Layer 10 of a small transformer language model trained on English Wikipedia (16 layers, counted from 0, width 128).
A neuron's activation on a vector x is GELU(weights . x), where the dot is the dot product.

Input weights of the MLP neurons that the questions are about. A number n stands for (n - 500) times 0.00064.
n2: 359,387,368,576,496,640,544,676,615,749,432,246,609,360,482,528,522,613,422,744,664,714,561,374,661,475,465,470,621,715,675,363,411,237,604,643,439,415,444,485,368,512,545,504,647,298,601,511,363,432,610,463,606,454,563,588,431,613,721,588,379,268,441,450,444,355,553,325,731,361,651,676,736,536,504,332,538,655,675,481,705,352,488,314,440,459,315,542,427,481,345,349,555,435,356,619,375,474,800,372,586,521,334,351,452,464,546,454,652,409,538,512,431,488,391,391,202,496,396,620,379,469,364,587,450,374,531,718
n46: 642,649,616,479,595,645,632,419,387,555,496,633,500,391,160,676,525,628,308,330,466,355,458,492,578,705,436,420,546,500,673,734,411,649,540,381,405,364,442,328,488,690,672,355,491,300,377,512,542,316,435,615,483,449,590,247,652,624,299,538,620,469,591,352,491,382,401,701,418,484,581,513,513,623,768,693,441,522,216,313,708,308,257,431,340,570,411,650,587,65,430,547,520,538,620,271,620,790,437,670,728,480,734,470,526,344,450,471,483,436,653,657,648,452,560,790,458,535,322,339,371,375,453,629,425,588,289,552
n62: 427,493,572,453,403,563,534,187,489,573,497,381,325,380,514,573,590,410,391,560,552,604,478,394,607,487,194,744,684,456,493,617,525,568,686,426,535,663,443,639,577,256,735,694,467,641,673,586,620,397,432,354,538,643,668,478,588,507,507,412,589,568,365,628,633,460,496,470,172,531,337,496,338,610,414,297,525,671,535,399,406,362,403,553,464,245,404,221,559,397,648,500,553,536,418,436,500,540,500,421,496,279,575,601,343,490,624,547,424,552,471,393,725,527,586,554,679,696,367,511,370,470,466,529,664,720,519,364
n110: 315,504,658,763,559,508,651,806,444,528,589,606,451,492,527,843,625,528,694,527,386,593,556,628,465,382,399,532,342,360,362,391,465,331,605,258,613,557,594,617,485,307,628,577,638,378,530,274,468,587,368,621,475,392,762,624,742,516,755,576,561,612,352,576,242,676,492,435,438,355,411,439,426,633,476,511,401,720,466,643,492,441,366,426,422,531,754,409,547,347,417,365,222,381,467,527,414,488,480,571,459,548,422,553,314,447,125,408,413,587,622,379,436,689,471,307,404,764,460,431,567,369,358,690,512,712,537,599
n140: 479,426,386,607,371,399,463,617,555,508,320,561,383,218,530,543,220,508,500,688,545,431,536,584,395,555,672,658,527,393,296,489,393,586,709,612,612,592,679,566,313,455,523,500,709,484,534,519,650,331,426,357,443,819,662,619,792,543,219,476,609,622,496,158,422,555,558,556,604,466,319,171,765,355,644,390,441,541,477,331,614,673,387,442,438,629,484,610,593,472,348,370,500,532,597,612,334,430,440,453,699,445,557,370,209,530,571,516,390,721,562,428,368,421,597,512,429,492,364,688,386,496,430,633,453,591,662,270
n203: 308,627,426,539,458,551,624,547,557,514,673,434,358,448,387,637,430,697,460,690,401,362,489,656,398,507,471,357,429,468,497,470,306,416,567,594,568,486,567,545,662,496,663,340,417,671,318,561,728,314,338,500,353,583,434,565,377,475,543,164,708,564,507,421,366,582,493,540,364,514,551,357,618,616,623,281,707,712,527,465,607,390,471,382,469,560,471,727,623,698,489,507,355,464,540,524,704,634,540,553,610,460,301,570,346,585,557,379,394,669,514,587,583,369,624,264,300,537,558,529,348,317,396,588,411,353,610,503
n273: 724,334,479,595,564,504,414,672,413,561,512,571,438,804,376,741,445,534,516,387,429,500,496,722,224,727,151,578,517,478,549,443,546,342,341,736,439,763,347,546,558,544,656,456,566,491,218,574,474,640,621,665,398,456,345,648,535,300,569,756,425,601,598,678,662,357,326,518,572,521,557,314,741,672,368,479,664,451,484,281,375,521,496,580,618,487,225,624,602,378,657,330,337,392,513,462,262,504,291,637,287,294,362,246,256,306,522,427,418,406,798,518,613,668,566,534,448,585,854,395,530,274,387,496,500,665,496,599
n306: 272,346,571,601,783,427,642,241,297,360,351,474,409,634,399,662,687,646,532,516,366,642,791,664,558,664,436,344,261,500,500,564,520,700,552,466,268,204,600,438,553,565,442,573,714,556,400,248,542,685,661,232,530,564,379,555,355,375,335,534,724,492,535,330,253,288,542,719,178,569,534,461,430,588,479,622,424,447,415,680,666,441,259,710,558,404,620,437,722,598,623,389,549,559,534,517,319,450,721,613,465,591,443,200,375,419,356,369,416,484,596,744,355,442,677,613,584,443,504,688,492,595,393,316,614,547,548,617
n314: 424,517,421,538,567,582,354,612,606,462,465,630,599,471,686,554,450,367,279,516,336,582,504,492,359,640,496,618,542,547,702,280,492,658,627,521,736,761,442,508,378,357,475,388,449,659,580,468,289,381,644,645,470,270,656,805,517,429,652,343,500,243,596,534,465,597,591,810,475,322,560,422,387,474,417,585,605,561,359,651,692,471,629,381,492,446,705,336,580,449,553,468,757,576,164,595,353,671,262,542,379,614,526,474,61,504,297,462,517,456,550,496,824,300,526,162,639,487,491,385,400,176,524,529,530,589,630,371
n328: 730,391,485,641,481,418,164,387,328,462,511,266,484,529,340,612,481,372,589,563,707,418,294,64,399,489,662,386,277,638,657,352,419,395,471,515,381,438,462,582,540,484,374,535,543,473,377,630,363,568,197,433,586,477,590,584,488,391,595,366,477,475,524,427,182,779,440,613,541,562,387,520,524,592,462,588,858,595,529,496,547,454,516,567,552,575,720,485,617,404,639,364,688,390,656,604,625,636,685,311,739,603,618,488,421,566,313,454,466,489,579,558,616,532,632,459,538,591,438,512,545,727,471,511,332,542,414,453
n331: 283,568,598,652,654,640,560,508,470,572,468,325,667,823,347,448,664,324,472,669,539,268,667,367,754,683,293,470,500,538,457,572,618,541,493,481,590,481,440,411,460,567,519,376,496,573,496,468,443,516,504,567,312,634,477,378,362,661,656,633,337,397,441,511,373,710,448,457,355,569,550,457,465,381,728,573,436,453,457,696,728,572,423,707,533,395,500,591,559,443,453,443,552,417,659,504,143,526,331,481,750,567,343,410,500,427,332,515,492,608,605,277,788,592,601,150,595,303,565,488,398,329,390,621,413,603,547,547
n385: 524,333,323,661,557,427,463,477,433,527,450,596,928,311,551,565,487,785,725,741,728,237,629,422,622,706,545,291,367,294,538,584,828,540,290,365,673,713,724,226,586,486,543,273,351,532,589,736,429,602,362,452,670,433,235,607,414,329,362,875,282,667,358,392,347,223,430,559,478,662,527,555,463,332,618,329,456,440,513,584,799,562,468,517,282,425,351,296,605,442,708,420,539,616,277,470,618,452,594,460,541,591,514,766,592,589,589,362,376,521,531,613,374,402,527,240,460,606,491,554,372,637,475,708,513,464,459,704
n392: 341,544,447,304,609,667,748,579,332,569,602,500,571,610,434,474,604,604,614,350,533,409,471,405,580,443,306,634,302,381,561,342,211,765,519,669,349,620,428,564,469,647,647,413,264,554,330,604,659,547,580,460,634,381,525,770,319,263,308,508,504,531,471,516,662,639,468,566,468,461,322,345,311,700,528,574,435,547,383,771,593,857,454,301,300,512,467,784,563,586,780,397,453,439,795,321,333,500,660,302,500,496,538,634,354,360,537,663,500,504,267,459,587,569,654,379,561,470,686,488,520,391,431,609,419,295,353,601
n397: 591,674,432,603,585,285,351,610,595,465,556,284,839,334,578,650,492,449,520,596,624,377,384,483,458,456,565,659,393,357,710,480,408,878,447,517,549,679,500,513,376,425,525,430,719,723,520,508,504,311,424,635,314,435,390,171,544,432,526,388,412,367,589,522,599,366,411,908,588,722,636,372,656,172,313,298,277,679,508,462,660,603,456,391,470,466,404,581,434,318,634,544,375,388,417,664,522,623,912,381,637,315,620,504,531,463,362,646,842,316,513,369,496,631,412,479,414,562,360,426,312,575,444,504,771,249,389,594
n406: 741,332,812,583,508,280,465,331,297,471,519,517,377,428,330,458,500,516,488,540,572,622,459,404,390,768,521,550,381,713,644,590,424,529,566,492,563,454,463,488,392,526,500,876,878,374,339,574,459,664,491,439,474,383,368,279,479,736,396,488,470,539,261,467,457,425,316,597,666,528,449,568,337,604,382,436,384,668,761,274,470,628,340,439,504,247,571,405,628,709,569,185,644,521,377,524,398,565,504,799,385,369,436,440,597,401,309,177,623,453,717,546,646,565,580,639,318,461,706,521,623,504,519,521,392,438,785,496
n445: 662,300,328,411,392,624,534,674,569,472,624,500,479,461,488,537,560,412,549,531,463,785,512,539,488,388,345,423,512,500,462,416,323,727,454,516,531,553,659,480,305,521,508,876,471,549,676,569,779,521,617,536,575,471,541,362,541,516,528,666,479,591,375,65,504,354,620,669,251,368,422,654,621,483,384,543,657,353,573,468,638,444,619,539,318,277,439,677,577,793,462,306,316,633,331,476,492,528,455,500,429,330,625,458,547,488,439,605,428,565,380,656,533,564,322,416,431,316,611,668,872,342,235,660,480,220,243,465
n492: 455,345,445,487,362,626,553,452,351,687,307,305,617,480,536,760,492,513,211,545,565,504,564,730,463,426,140,741,559,389,568,716,615,692,420,586,600,380,433,488,373,487,471,275,608,513,376,484,657,593,421,429,539,346,656,598,590,646,530,615,669,385,386,445,416,181,308,254,521,581,483,443,334,628,533,386,547,540,609,567,553,378,362,698,571,362,534,504,515,526,24,516,516,458,474,550,556,546,598,576,626,496,658,181,340,455,615,674,896,580,408,659,427,553,318,634,547,421,285,646,382,761,226,500,525,347,766,456
n500: 522,245,487,483,721,699,576,409,445,704,350,522,604,467,273,655,467,517,488,672,530,539,623,221,770,390,179,568,206,500,496,456,553,592,464,260,464,719,829,517,349,356,306,604,608,444,532,472,293,221,509,525,531,457,578,513,466,621,377,712,574,532,452,696,615,581,479,552,608,541,513,448,233,668,379,390,547,381,738,614,465,336,556,818,512,554,312,702,500,274,619,229,434,678,483,218,522,433,487,617,443,536,404,430,587,269,504,657,382,472,713,813,611,620,608,466,635,316,384,569,353,396,520,412,635,334,522,508
n504: 478,431,824,475,545,673,296,454,438,558,758,199,513,328,326,663,342,598,597,332,492,369,632,460,394,664,650,417,336,413,546,504,636,688,586,563,308,408,500,399,102,653,500,492,408,479,484,367,694,293,479,399,398,625,453,517,533,585,748,359,331,725,833,608,599,504,345,618,629,650,193,483,415,604,590,587,413,543,437,644,231,298,407,403,553,496,529,664,519,496,625,430,700,356,589,488,492,414,583,504,772,365,701,440,452,468,512,393,656,571,651,349,274,478,775,475,740,569,559,462,611,428,457,557,434,380,300,457

Each question shows a token from some text and the vector x that enters the MLP there. A number n stands for (n - 500) times 0.014.

"A": 522,417,507,539,411,688,480,422,580,555,635,354,534,609,359,340,434,577,255,374,553,530,420,648,422,169,441,398,595,444,589,490,606,532,455,530,408,482,519,508,507,479,582,476,555,488,532,426,507,466,620,445,522,501,493,442,641,550,412,540,564,758,468,460,504,432,593,567,519,604,495,523,449,537,512,466,525,572,308,397,445,473,481,418,424,524,495,428,374,489,374,506,457,409,508,758,587,544,403,562,482,666,660,372,607,678,536,478,510,291,508,538,465,495,565,441,502,486,523,512,421,506,525,439,540,593,591,415
Which neuron lights up most? n492

". ": 575,567,659,477,473,355,499,618,448,509,587,422,590,683,653,394,467,482,410,597,501,513,522,511,614,426,419,565,516,382,594,544,629,285,369,498,329,413,535,581,581,507,467,510,569,438,559,423,594,385,513,515,516,541,485,411,459,609,548,473,521,658,499,535,431,512,490,555,499,478,494,354,534,527,508,623,535,422,283,518,582,548,627,428,556,462,459,507,437,505,497,468,496,597,479,527,661,399,518,350,454,653,583,498,461,496,586,469,361,384,591,485,501,599,409,429,339,538,539,635,437,414,490,308,431,586,523,434
Which three neurons fire most, strongest first? n273, n331, n110

"× ": 538,584,527,532,627,522,522,507,548,403,662,375,468,603,534,408,619,405,382,502,548,366,374,445,500,395,520,299,551,383,440,316,575,127,571,507,438,602,577,520,673,377,623,591,447,601,488,478,459,567,399,479,433,574,533,565,549,627,368,565,454,617,484,398,437,434,398,428,529,571,481,532,569,489,386,419,442,505,400,502,446,600,463,498,572,596,529,407,435,573,488,623,485,585,557,617,578,635,526,557,513,502,594,462,591,579,601,589,469,320,494,519,521,419,486,468,543,477,559,593,410,402,461,418,554,483,542,486
Which three neurons fire most, strongest first? n203, n328, n62

"production ": 611,663,534,518,425,541,592,528,531,387,518,486,383,506,560,181,502,487,376,482,647,517,438,512,604,426,516,468,438,495,388,444,650,194,436,553,577,610,608,521,498,474,550,538,511,419,508,467,587,602,449,507,547,388,408,558,505,490,514,446,491,665,485,502,479,479,407,493,604,493,448,514,657,571,454,490,650,416,379,621,525,544,465,345,470,560,440,484,344,551,383,631,416,477,506,584,726,458,514,597,416,544,489,492,597,577,461,450,383,414,484,508,445,414,457,552,541,451,485,552,658,349,640,406,542,513,542,473
Which neuron fires most, and how strongly? n203, at about 0.11

"as ": 558,535,453,514,476,507,596,577,598,510,542,520,421,634,606,278,372,468,326,459,509,406,359,475,578,417,500,295,440,550,446,532,675,240,374,399,394,416,482,552,538,596,548,502,506,469,676,333,469,455,492,406,372,575,555,432,607,464,431,486,642,784,396,409,543,517,538,518,580,551,613,495,607,443,486,586,612,544,396,441,476,660,550,385,517,471,607,581,421,510,474,486,471,390,453,500,647,474,487,546,489,382,494,583,683,535,438,499,536,478,557,533,558,599,515,448,478,571,479,564,387,445,388,577,448,573,511,371
Which neuron fires most, and how strongly? n203, at about 0.63

"announ": 526,458,550,617,489,498,630,514,543,457,621,560,526,542,703,255,443,494,430,530,514,549,442,680,592,513,503,458,478,395,470,509,609,448,327,413,344,665,491,472,689,538,572,436,426,365,585,320,565,399,507,480,523,455,574,377,477,500,449,618,540,519,433,500,514,413,478,445,625,428,470,425,534,562,393,575,541,547,477,597,551,473,544,400,602,507,651,527,325,502,384,711,325,496,388,571,562,463,492,585,575,624,490,560,550,604,578,563,509,441,398,627,438,467,470,485,403,397,509,590,489,549,422,295,440,415,607,312
Which neuron fires most, and how strongly? n492, at about 1.4

"tion ": 621,546,595,513,524,576,578,483,583,384,464,405,507,618,538,275,413,556,327,549,494,544,460,508,752,380,517,501,467,475,469,400,708,212,404,522,510,646,522,447,500,520,500,496,344,557,548,435,571,535,348,550,535,397,377,495,490,525,481,532,618,492,541,478,412,487,416,498,651,576,526,481,641,461,448,557,568,460,504,467,594,632,548,478,551,440,476,455,359,517,424,516,552,436,462,668,644,422,429,406,594,693,515,551,618,592,472,496,433,290,411,458,507,440,500,518,533,419,510,529,594,449,537,303,531,531,482,334
Which neuron lights up most? n385

"time ": 505,521,514,486,512,626,534,554,540,467,639,449,378,540,583,408,467,477,430,496,433,460,431,621,666,317,574,665,491,403,503,345,658,254,384,599,402,554,556,512,642,389,623,498,583,510,688,233,488,439,555,426,521,537,496,444,513,527,443,514,510,502,410,454,421,512,480,439,453,481,549,448,655,519,357,491,581,514,450,509,526,458,624,433,513,509,415,550,324,539,564,514,408,429,353,580,579,373,532,583,564,641,468,606,587,611,578,617,376,490,405,500,364,570,492,409,535,455,505,507,597,499,570,429,668,451,532,391
Which three neurons fire most, strongest first? n445, n2, n110

"S": 570,528,392,666,488,549,539,521,635,605,597,455,564,602,599,339,469,535,358,476,478,534,472,582,561,310,402,461,544,570,481,456,706,505,310,501,233,478,529,534,582,602,582,500,535,491,513,319,441,541,464,478,472,532,643,407,598,439,467,538,501,610,573,468,473,508,545,608,456,510,585,544,444,640,466,529,618,473,422,256,572,500,519,244,565,599,509,390,393,426,417,481,415,522,560,499,458,402,347,553,521,535,596,439,685,506,510,357,513,408,486,335,482,532,449,539,493,490,603,534,393,590,625,383,436,513,535,379
Which neuron lights up most? n46

"R": 519,508,448,596,554,538,498,481,646,561,772,340,525,421,490,221,589,436,362,416,480,402,420,580,565,224,503,450,500,538,562,446,563,411,531,458,364,543,685,581,516,509,492,503,506,482,413,389,371,419,532,506,411,508,540,433,529,501,414,545,539,500,556,483,527,440,577,450,667,586,477,590,417,620,555,492,493,474,356,370,598,510,407,387,528,580,425,346,493,443,473,537,553,418,544,661,643,419,585,541,408,592,528,574,678,475,570,493,576,272,442,608,517,681,548,406,575,477,472,492,471,406,553,330,570,522,501,553
Which neuron lights up most? n397

"were ": 499,521,441,533,487,524,486,397,524,513,561,464,542,733,507,318,444,596,392,370,593,340,504,487,499,395,552,507,536,369,503,375,519,215,397,562,381,410,482,520,440,554,455,524,528,435,588,471,576,472,583,376,469,607,636,424,516,639,488,525,662,439,642,436,617,483,500,528,573,520,466,392,575,570,339,536,639,487,452,462,475,623,583,426,574,554,567,605,337,558,503,599,413,437,455,563,661,522,399,510,578,445,446,601,549,671,458,489,445,582,528,530,558,458,545,422,336,487,425,615,519,463,514,357,543,531,481,400
Which neuron fires most, and how strongly? n203, at about 1.1

"f": 441,538,454,480,539,670,587,471,490,456,675,558,401,631,554,334,341,400,312,373,523,618,484,613,514,416,466,444,474,532,395,499,504,438,408,409,287,515,462,533,591,455,447,497,533,398,627,427,490,462,543,447,550,491,470,459,605,640,254,528,608,485,616,525,527,464,421,474,417,637,527,562,490,481,529,604,363,536,494,531,508,606,472,521,544,556,537,471,306,614,465,473,480,323,503,395,707,370,445,486,575,620,599,570,771,576,547,402,342,417,401,538,418,556,611,519,520,464,558,547,514,396,542,406,607,566,567,454
Which neuron fires most, and how strongly? n306, at about 0.32

"for ": 543,539,578,483,619,504,533,561,471,606,538,415,511,681,485,271,421,519,468,456,604,431,407,586,489,484,470,504,519,462,596,374,678,149,292,566,478,424,483,670,489,409,589,569,482,422,656,471,557,521,495,423,456,569,473,419,464,377,467,419,586,498,463,374,521,497,525,462,476,614,471,543,603,463,449,641,508,526,384,398,472,637,583,476,554,499,512,415,465,561,457,535,428,427,641,568,698,482,490,462,520,455,478,562,615,484,462,483,447,304,617,558,539,469,461,443,441,524,575,650,495,470,446,409,495,589,558,328
Which three neurons fire most, strongest first? n273, n328, n203

"Ab": 544,454,377,622,535,464,463,486,481,508,516,526,444,690,615,193,551,430,262,464,506,592,417,606,609,285,398,497,581,494,574,394,601,541,419,519,411,435,487,445,364,534,568,570,654,508,662,367,497,577,595,438,515,573,629,504,562,571,531,449,494,646,493,306,567,555,635,510,433,605,505,449,444,500,506,609,626,470,382,388,454,387,472,481,582,469,605,441,422,579,509,458,516,507,493,598,524,573,415,650,351,597,618,540,606,565,358,483,442,370,440,621,440,530,516,582,496,416,508,338,471,577,471,380,345,501,508,441
Which neuron lights up most? n445

"to ": 531,486,576,467,611,528,606,587,510,575,577,412,500,660,490,215,383,576,407,516,576,477,596,477,435,459,491,468,568,515,583,460,539,233,383,538,401,434,491,591,390,523,475,560,561,300,678,370,541,546,505,584,469,563,574,452,522,465,551,520,574,498,493,354,493,547,504,453,564,482,488,416,531,417,372,317,546,489,375,432,499,501,544,455,585,570,542,429,411,637,516,700,422,614,554,529,724,488,283,439,485,480,436,596,608,608,395,529,468,517,550,426,440,413,500,465,431,501,575,569,479,501,654,285,492,520,572,446
Which neuron fires most, and how strongly? n2, at about 0.25

"I": 452,551,494,551,533,568,624,469,563,454,448,427,602,446,513,319,396,483,284,351,448,563,443,544,647,263,428,388,524,526,580,585,589,444,393,447,322,435,605,424,563,470,618,512,657,507,502,497,530,451,642,496,478,390,504,421,456,553,461,442,440,669,560,458,511,457,481,493,585,617,381,464,459,572,505,519,638,377,384,362,589,590,490,437,396,524,576,310,442,502,395,662,530,352,567,622,530,501,496,570,391,565,561,618,573,655,537,500,615,394,380,549,311,509,523,590,615,512,526,529,556,504,516,462,557,585,384,543
Which neuron lights up most? n46

"201": 561,527,639,542,523,557,597,528,534,501,591,543,415,623,577,331,544,341,467,349,425,439,502,549,372,362,531,519,554,424,430,379,624,437,374,574,593,567,515,530,718,445,516,531,498,422,485,435,506,465,556,524,615,383,552,449,602,528,394,428,470,721,475,378,457,446,498,541,534,674,521,399,590,529,391,455,422,459,323,522,515,485,523,307,563,524,498,349,338,483,530,627,439,558,469,696,556,476,530,477,628,618,636,391,622,487,433,584,530,302,493,559,459,369,531,487,518,594,570,621,463,480,487,258,493,573,427,474
Which neuron fires most, and how strongly? n397, at about 0.45

"when ": 544,515,662,451,451,517,582,507,506,577,601,433,525,743,627,435,299,544,448,582,579,518,354,542,571,413,535,493,453,498,488,465,591,228,479,569,380,521,495,740,478,500,573,534,508,396,666,438,467,491,574,398,511,587,544,446,534,428,471,595,564,473,469,415,383,548,571,525,481,566,507,321,601,591,450,533,577,463,345,300,449,671,574,348,581,502,502,504,368,472,488,541,543,440,485,504,606,414,478,436,599,526,513,581,554,577,506,318,390,437,522,541,545,523,448,433,457,495,491,579,515,343,406,432,443,557,625,412
Which neuron lights up most? n140

"im ": 575,636,472,569,491,503,437,498,511,517,578,538,522,553,569,227,538,467,291,416,487,524,505,621,649,412,459,521,419,593,350,394,624,328,339,599,340,300,586,526,574,463,445,617,609,521,672,267,549,612,479,480,538,510,394,552,543,527,622,506,459,547,462,510,441,605,524,493,455,501,531,360,609,532,368,610,600,577,449,443,509,439,531,493,550,504,448,509,294,355,628,560,473,529,438,443,641,447,443,667,498,644,451,547,624,520,427,644,452,488,500,584,523,560,420,503,597,511,543,350,429,427,510,410,509,449,501,390
Which neuron lights up most? n500

"4 ": 576,613,595,521,571,613,605,448,607,466,685,537,547,677,523,370,509,436,387,591,466,498,349,524,615,313,447,489,408,365,487,363,481,254,395,497,440,551,588,568,644,502,543,567,501,503,594,363,556,432,331,531,611,390,446,489,469,596,438,507,508,611,513,514,400,469,535,596,573,575,553,493,568,407,506,450,638,485,468,383,525,399,536,444,472,449,435,465,182,567,490,619,511,536,441,604,590,520,500,589,507,530,452,541,530,556,506,467,466,431,537,579,296,528,380,506,527,310,604,652,540,511,537,496,521,507,495,274
Which neuron lights up most? n445

"o": 421,474,451,494,562,488,450,463,551,557,608,315,584,497,468,237,356,589,310,420,691,563,343,581,536,445,435,449,574,400,392,498,524,451,352,320,430,498,613,658,592,557,518,566,529,499,570,510,544,415,492,428,417,481,666,578,543,601,450,274,479,379,430,492,493,436,514,351,619,597,437,468,528,701,500,450,495,588,592,534,615,490,497,491,524,528,495,281,257,480,517,549,564,513,604,618,477,409,371,516,386,594,437,539,595,585,640,500,504,364,451,525,459,485,463,514,589,608,441,510,535,540,567,467,566,547,606,550
Which neuron lights up most? n62

"h ": 530,605,531,521,499,540,482,543,492,514,550,493,396,556,486,469,499,520,307,508,516,451,551,520,711,362,434,512,474,469,435,449,764,209,386,531,284,358,595,436,597,438,422,505,559,482,584,311,469,561,520,443,559,463,474,429,590,650,543,491,598,525,535,560,390,622,556,416,468,567,488,379,575,449,365,580,624,567,341,425,573,528,497,426,552,584,393,513,292,523,533,493,490,544,547,632,649,417,499,522,501,698,462,617,506,571,513,479,443,556,490,555,455,588,388,436,407,524,573,546,594,529,488,384,525,545,439,366
Which three neurons fire most, strongest first? n110, n328, n2

"ly ": 481,468,503,439,613,540,531,511,537,513,408,404,521,651,656,512,525,573,343,447,549,496,572,552,607,347,551,540,473,478,495,386,633,117,356,488,445,419,498,549,480,632,514,522,579,435,567,353,544,454,471,467,613,462,475,384,495,453,597,459,522,486,601,427,522,538,590,457,517,591,424,410,628,439,365,521,580,477,387,377,492,405,528,429,632,485,492,575,267,567,562,589,475,476,500,527,689,535,478,489,550,665,456,605,534,671,546,447,430,489,603,503,491,519,528,476,407,506,542,563,535,365,426,357,506,584,492,381
Which neuron fires most, and how strongly? n2, at about 1.1

"been ": 521,512,516,553,512,587,441,474,513,544,561,519,540,745,548,332,378,538,449,379,636,433,527,529,489,448,534,543,456,348,593,352,613,255,427,498,463,469,466,601,443,556,531,475,553,449,573,450,570,493,458,380,433,558,537,352,508,564,506,468,650,464,640,446,603,551,463,501,579,510,488,430,597,533,276,480,645,524,461,398,389,541,597,381,649,513,511,540,317,541,518,723,419,370,493,491,650,500,387,467,535,416,495,638,554,700,443,515,527,531,497,542,491,511,576,474,352,479,490,554,484,395,487,335,426,525,569,454
Which neuron fires most, and how strongly? n203, at about 1

"k": 461,554,540,714,579,498,622,447,481,455,654,383,425,630,535,340,485,315,319,390,512,352,546,526,636,295,497,476,392,449,413,398,683,503,365,467,300,483,436,602,659,434,440,579,501,678,633,415,468,538,426,386,546,467,513,493,531,542,521,605,491,566,405,403,505,620,471,428,489,494,618,457,511,540,474,627,551,591,439,342,596,489,501,326,578,518,579,534,353,552,412,393,515,591,457,593,497,424,452,521,388,618,477,622,731,505,530,577,576,467,463,402,577,541,536,461,439,417,604,446,537,544,583,471,562,508,421,560
Which neuron lights up most? n331

"February ": 499,679,544,473,472,591,622,497,574,517,535,484,500,696,546,533,435,424,469,508,566,496,465,540,561,381,541,550,552,384,345,219,546,380,309,514,470,552,512,516,604,232,626,541,472,455,521,474,517,470,426,430,520,453,513,471,508,646,412,555,437,624,637,392,469,542,539,496,537,478,496,360,571,560,496,605,503,455,378,433,607,572,613,396,502,543,456,563,330,458,569,610,557,466,493,710,588,523,399,386,506,713,467,581,465,592,548,570,542,341,442,624,476,358,495,574,508,335,442,561,379,412,461,440,545,510,566,449
Which neuron lights up most? n140

"August ": 457,632,509,450,591,576,546,482,619,557,540,441,570,680,537,406,398,341,469,483,538,515,425,570,493,472,514,664,546,313,372,331,597,340,367,584,572,494,567,616,570,309,648,543,470,519,414,457,471,463,359,500,578,517,404,493,611,686,358,551,425,654,635,323,439,583,496,543,525,485,515,379,511,548,575,494,511,477,394,447,507,614,577,385,463,526,463,509,369,477,560,664,529,510,486,710,568,502,483,482,554,633,485,616,540,576,458,525,517,354,479,623,436,398,477,571,588,393,433,459,410,401,492,406,457,512,492,376
Which neuron lights up most? n140

"in ": 655,455,516,559,535,537,564,544,492,494,618,419,506,616,570,298,469,368,431,512,584,368,473,597,468,372,479,440,486,548,486,471,705,222,294,523,490,493,558,580,384,534,465,443,586,406,531,404,414,513,529,442,566,431,514,422,567,512,474,461,373,621,467,411,436,519,707,499,396,564,616,436,557,377,503,449,416,455,352,516,395,644,671,445,505,488,572,530,478,527,570,466,416,591,568,601,571,530,466,503,528,415,563,649,666,586,440,515,423,362,518,511,518,466,462,561,457,490,526,672,402,563,445,428,489,535,556,379
Which two neurons fire most, strongest first? n385, n328

"other ": 574,573,493,533,495,557,468,506,506,441,504,351,424,486,490,344,450,535,404,430,600,535,345,534,435,402,554,501,479,546,476,443,642,102,542,579,433,465,523,560,431,568,568,554,608,416,548,419,602,514,512,479,539,475,496,511,452,460,473,428,635,766,463,513,421,564,471,470,554,509,425,542,571,552,501,431,594,544,362,477,443,551,462,422,545,581,467,458,353,515,322,608,451,567,560,630,766,578,591,589,510,508,379,520,629,636,487,503,417,423,552,529,449,430,474,498,481,461,512,496,486,333,562,432,550,596,495,426
Which two neurons fire most, strongest first? n203, n328

"al ": 524,552,413,432,584,585,390,517,613,400,425,378,421,561,441,577,408,496,297,443,443,580,614,603,641,469,370,448,624,468,432,422,635,251,348,546,388,403,472,593,602,586,545,511,620,446,578,431,535,503,585,400,462,494,479,530,509,642,563,401,432,709,458,484,421,553,536,551,509,540,467,477,571,543,476,557,486,441,373,565,468,560,500,390,532,610,490,282,387,436,454,625,452,506,606,670,579,381,538,560,455,522,490,577,639,634,415,449,439,503,531,538,518,510,514,555,529,564,623,374,374,609,526,541,520,471,536,287
Which neuron fires most, and how strongly? n110, at about 0.15

"ential ": 569,644,549,409,543,614,655,513,533,482,458,402,383,496,605,424,435,504,324,469,437,531,463,530,613,424,459,553,431,542,537,416,604,164,347,523,281,589,527,491,715,397,611,617,580,547,732,420,551,498,482,531,561,435,369,478,531,612,414,482,450,558,438,456,543,485,501,503,425,497,505,528,510,572,402,618,534,539,411,545,471,521,531,520,506,454,489,487,303,465,450,614,464,364,392,554,634,367,458,580,555,608,505,627,609,618,430,556,395,507,457,572,376,497,517,552,492,350,530,501,668,424,535,438,592,559,487,389
Which neuron lights up most? n445

"202": 503,515,534,558,474,544,637,554,668,597,522,666,410,550,662,328,489,417,407,400,425,451,423,420,486,485,528,476,539,305,384,363,573,500,408,535,493,504,480,533,665,483,455,635,423,346,419,386,450,400,585,481,536,469,583,461,539,652,394,677,494,746,404,329,536,569,471,557,500,568,487,497,574,459,331,461,522,377,434,549,491,524,560,268,485,596,511,444,275,512,469,687,463,529,461,582,492,558,531,534,560,608,607,459,566,686,537,595,529,362,438,575,438,447,576,503,525,588,479,479,426,514,507,334,573,587,410,400
Which two neurons fire most, strongest first? n140, n445

"writ": 556,481,644,562,585,578,588,544,411,495,675,524,427,570,569,127,510,550,489,440,451,530,437,457,549,321,389,567,506,373,465,414,692,432,381,456,558,617,471,577,481,493,619,549,443,375,685,698,629,589,408,396,527,442,466,413,477,546,338,576,603,653,530,480,552,519,490,450,440,582,437,480,494,552,412,604,583,456,315,574,458,656,469,369,569,589,576,421,495,514,462,532,495,423,373,558,486,434,545,481,498,636,474,587,394,595,549,541,476,271,469,517,466,519,472,596,479,566,600,600,492,475,505,397,464,326,449,381
Which three neurons fire most, strongest first? n392, n445, n62

"C": 596,599,396,452,379,666,414,515,627,553,648,447,555,601,476,83,434,596,300,408,551,482,468,590,523,248,396,441,606,445,473,347,565,470,447,577,375,559,632,534,522,481,474,546,483,486,637,450,541,420,531,509,537,564,498,477,458,452,442,646,509,684,590,571,504,545,595,511,498,656,488,520,455,505,576,561,464,512,320,356,527,390,574,308,471,562,564,454,442,505,432,508,427,395,558,641,547,468,399,554,474,496,561,359,554,653,578,283,451,402,510,547,501,511,476,545,551,513,563,438,475,548,607,444,507,555,511,401
Which neuron lights up most? n504

"d": 402,591,419,608,604,456,393,396,575,462,612,432,534,463,480,539,368,348,218,452,479,494,506,555,598,290,426,467,497,337,388,385,641,427,342,554,368,431,536,469,533,520,573,573,420,500,483,476,465,426,549,417,706,469,519,483,513,495,468,518,527,605,368,343,610,558,550,561,631,696,539,610,618,419,592,636,482,526,552,382,542,510,377,462,509,498,569,660,286,512,477,576,540,565,605,512,557,395,420,519,333,597,557,598,679,528,438,558,510,457,503,431,521,541,493,525,505,572,567,432,451,564,599,442,487,467,513,524
Which neuron fires most, and how strongly? n397, at about 0.14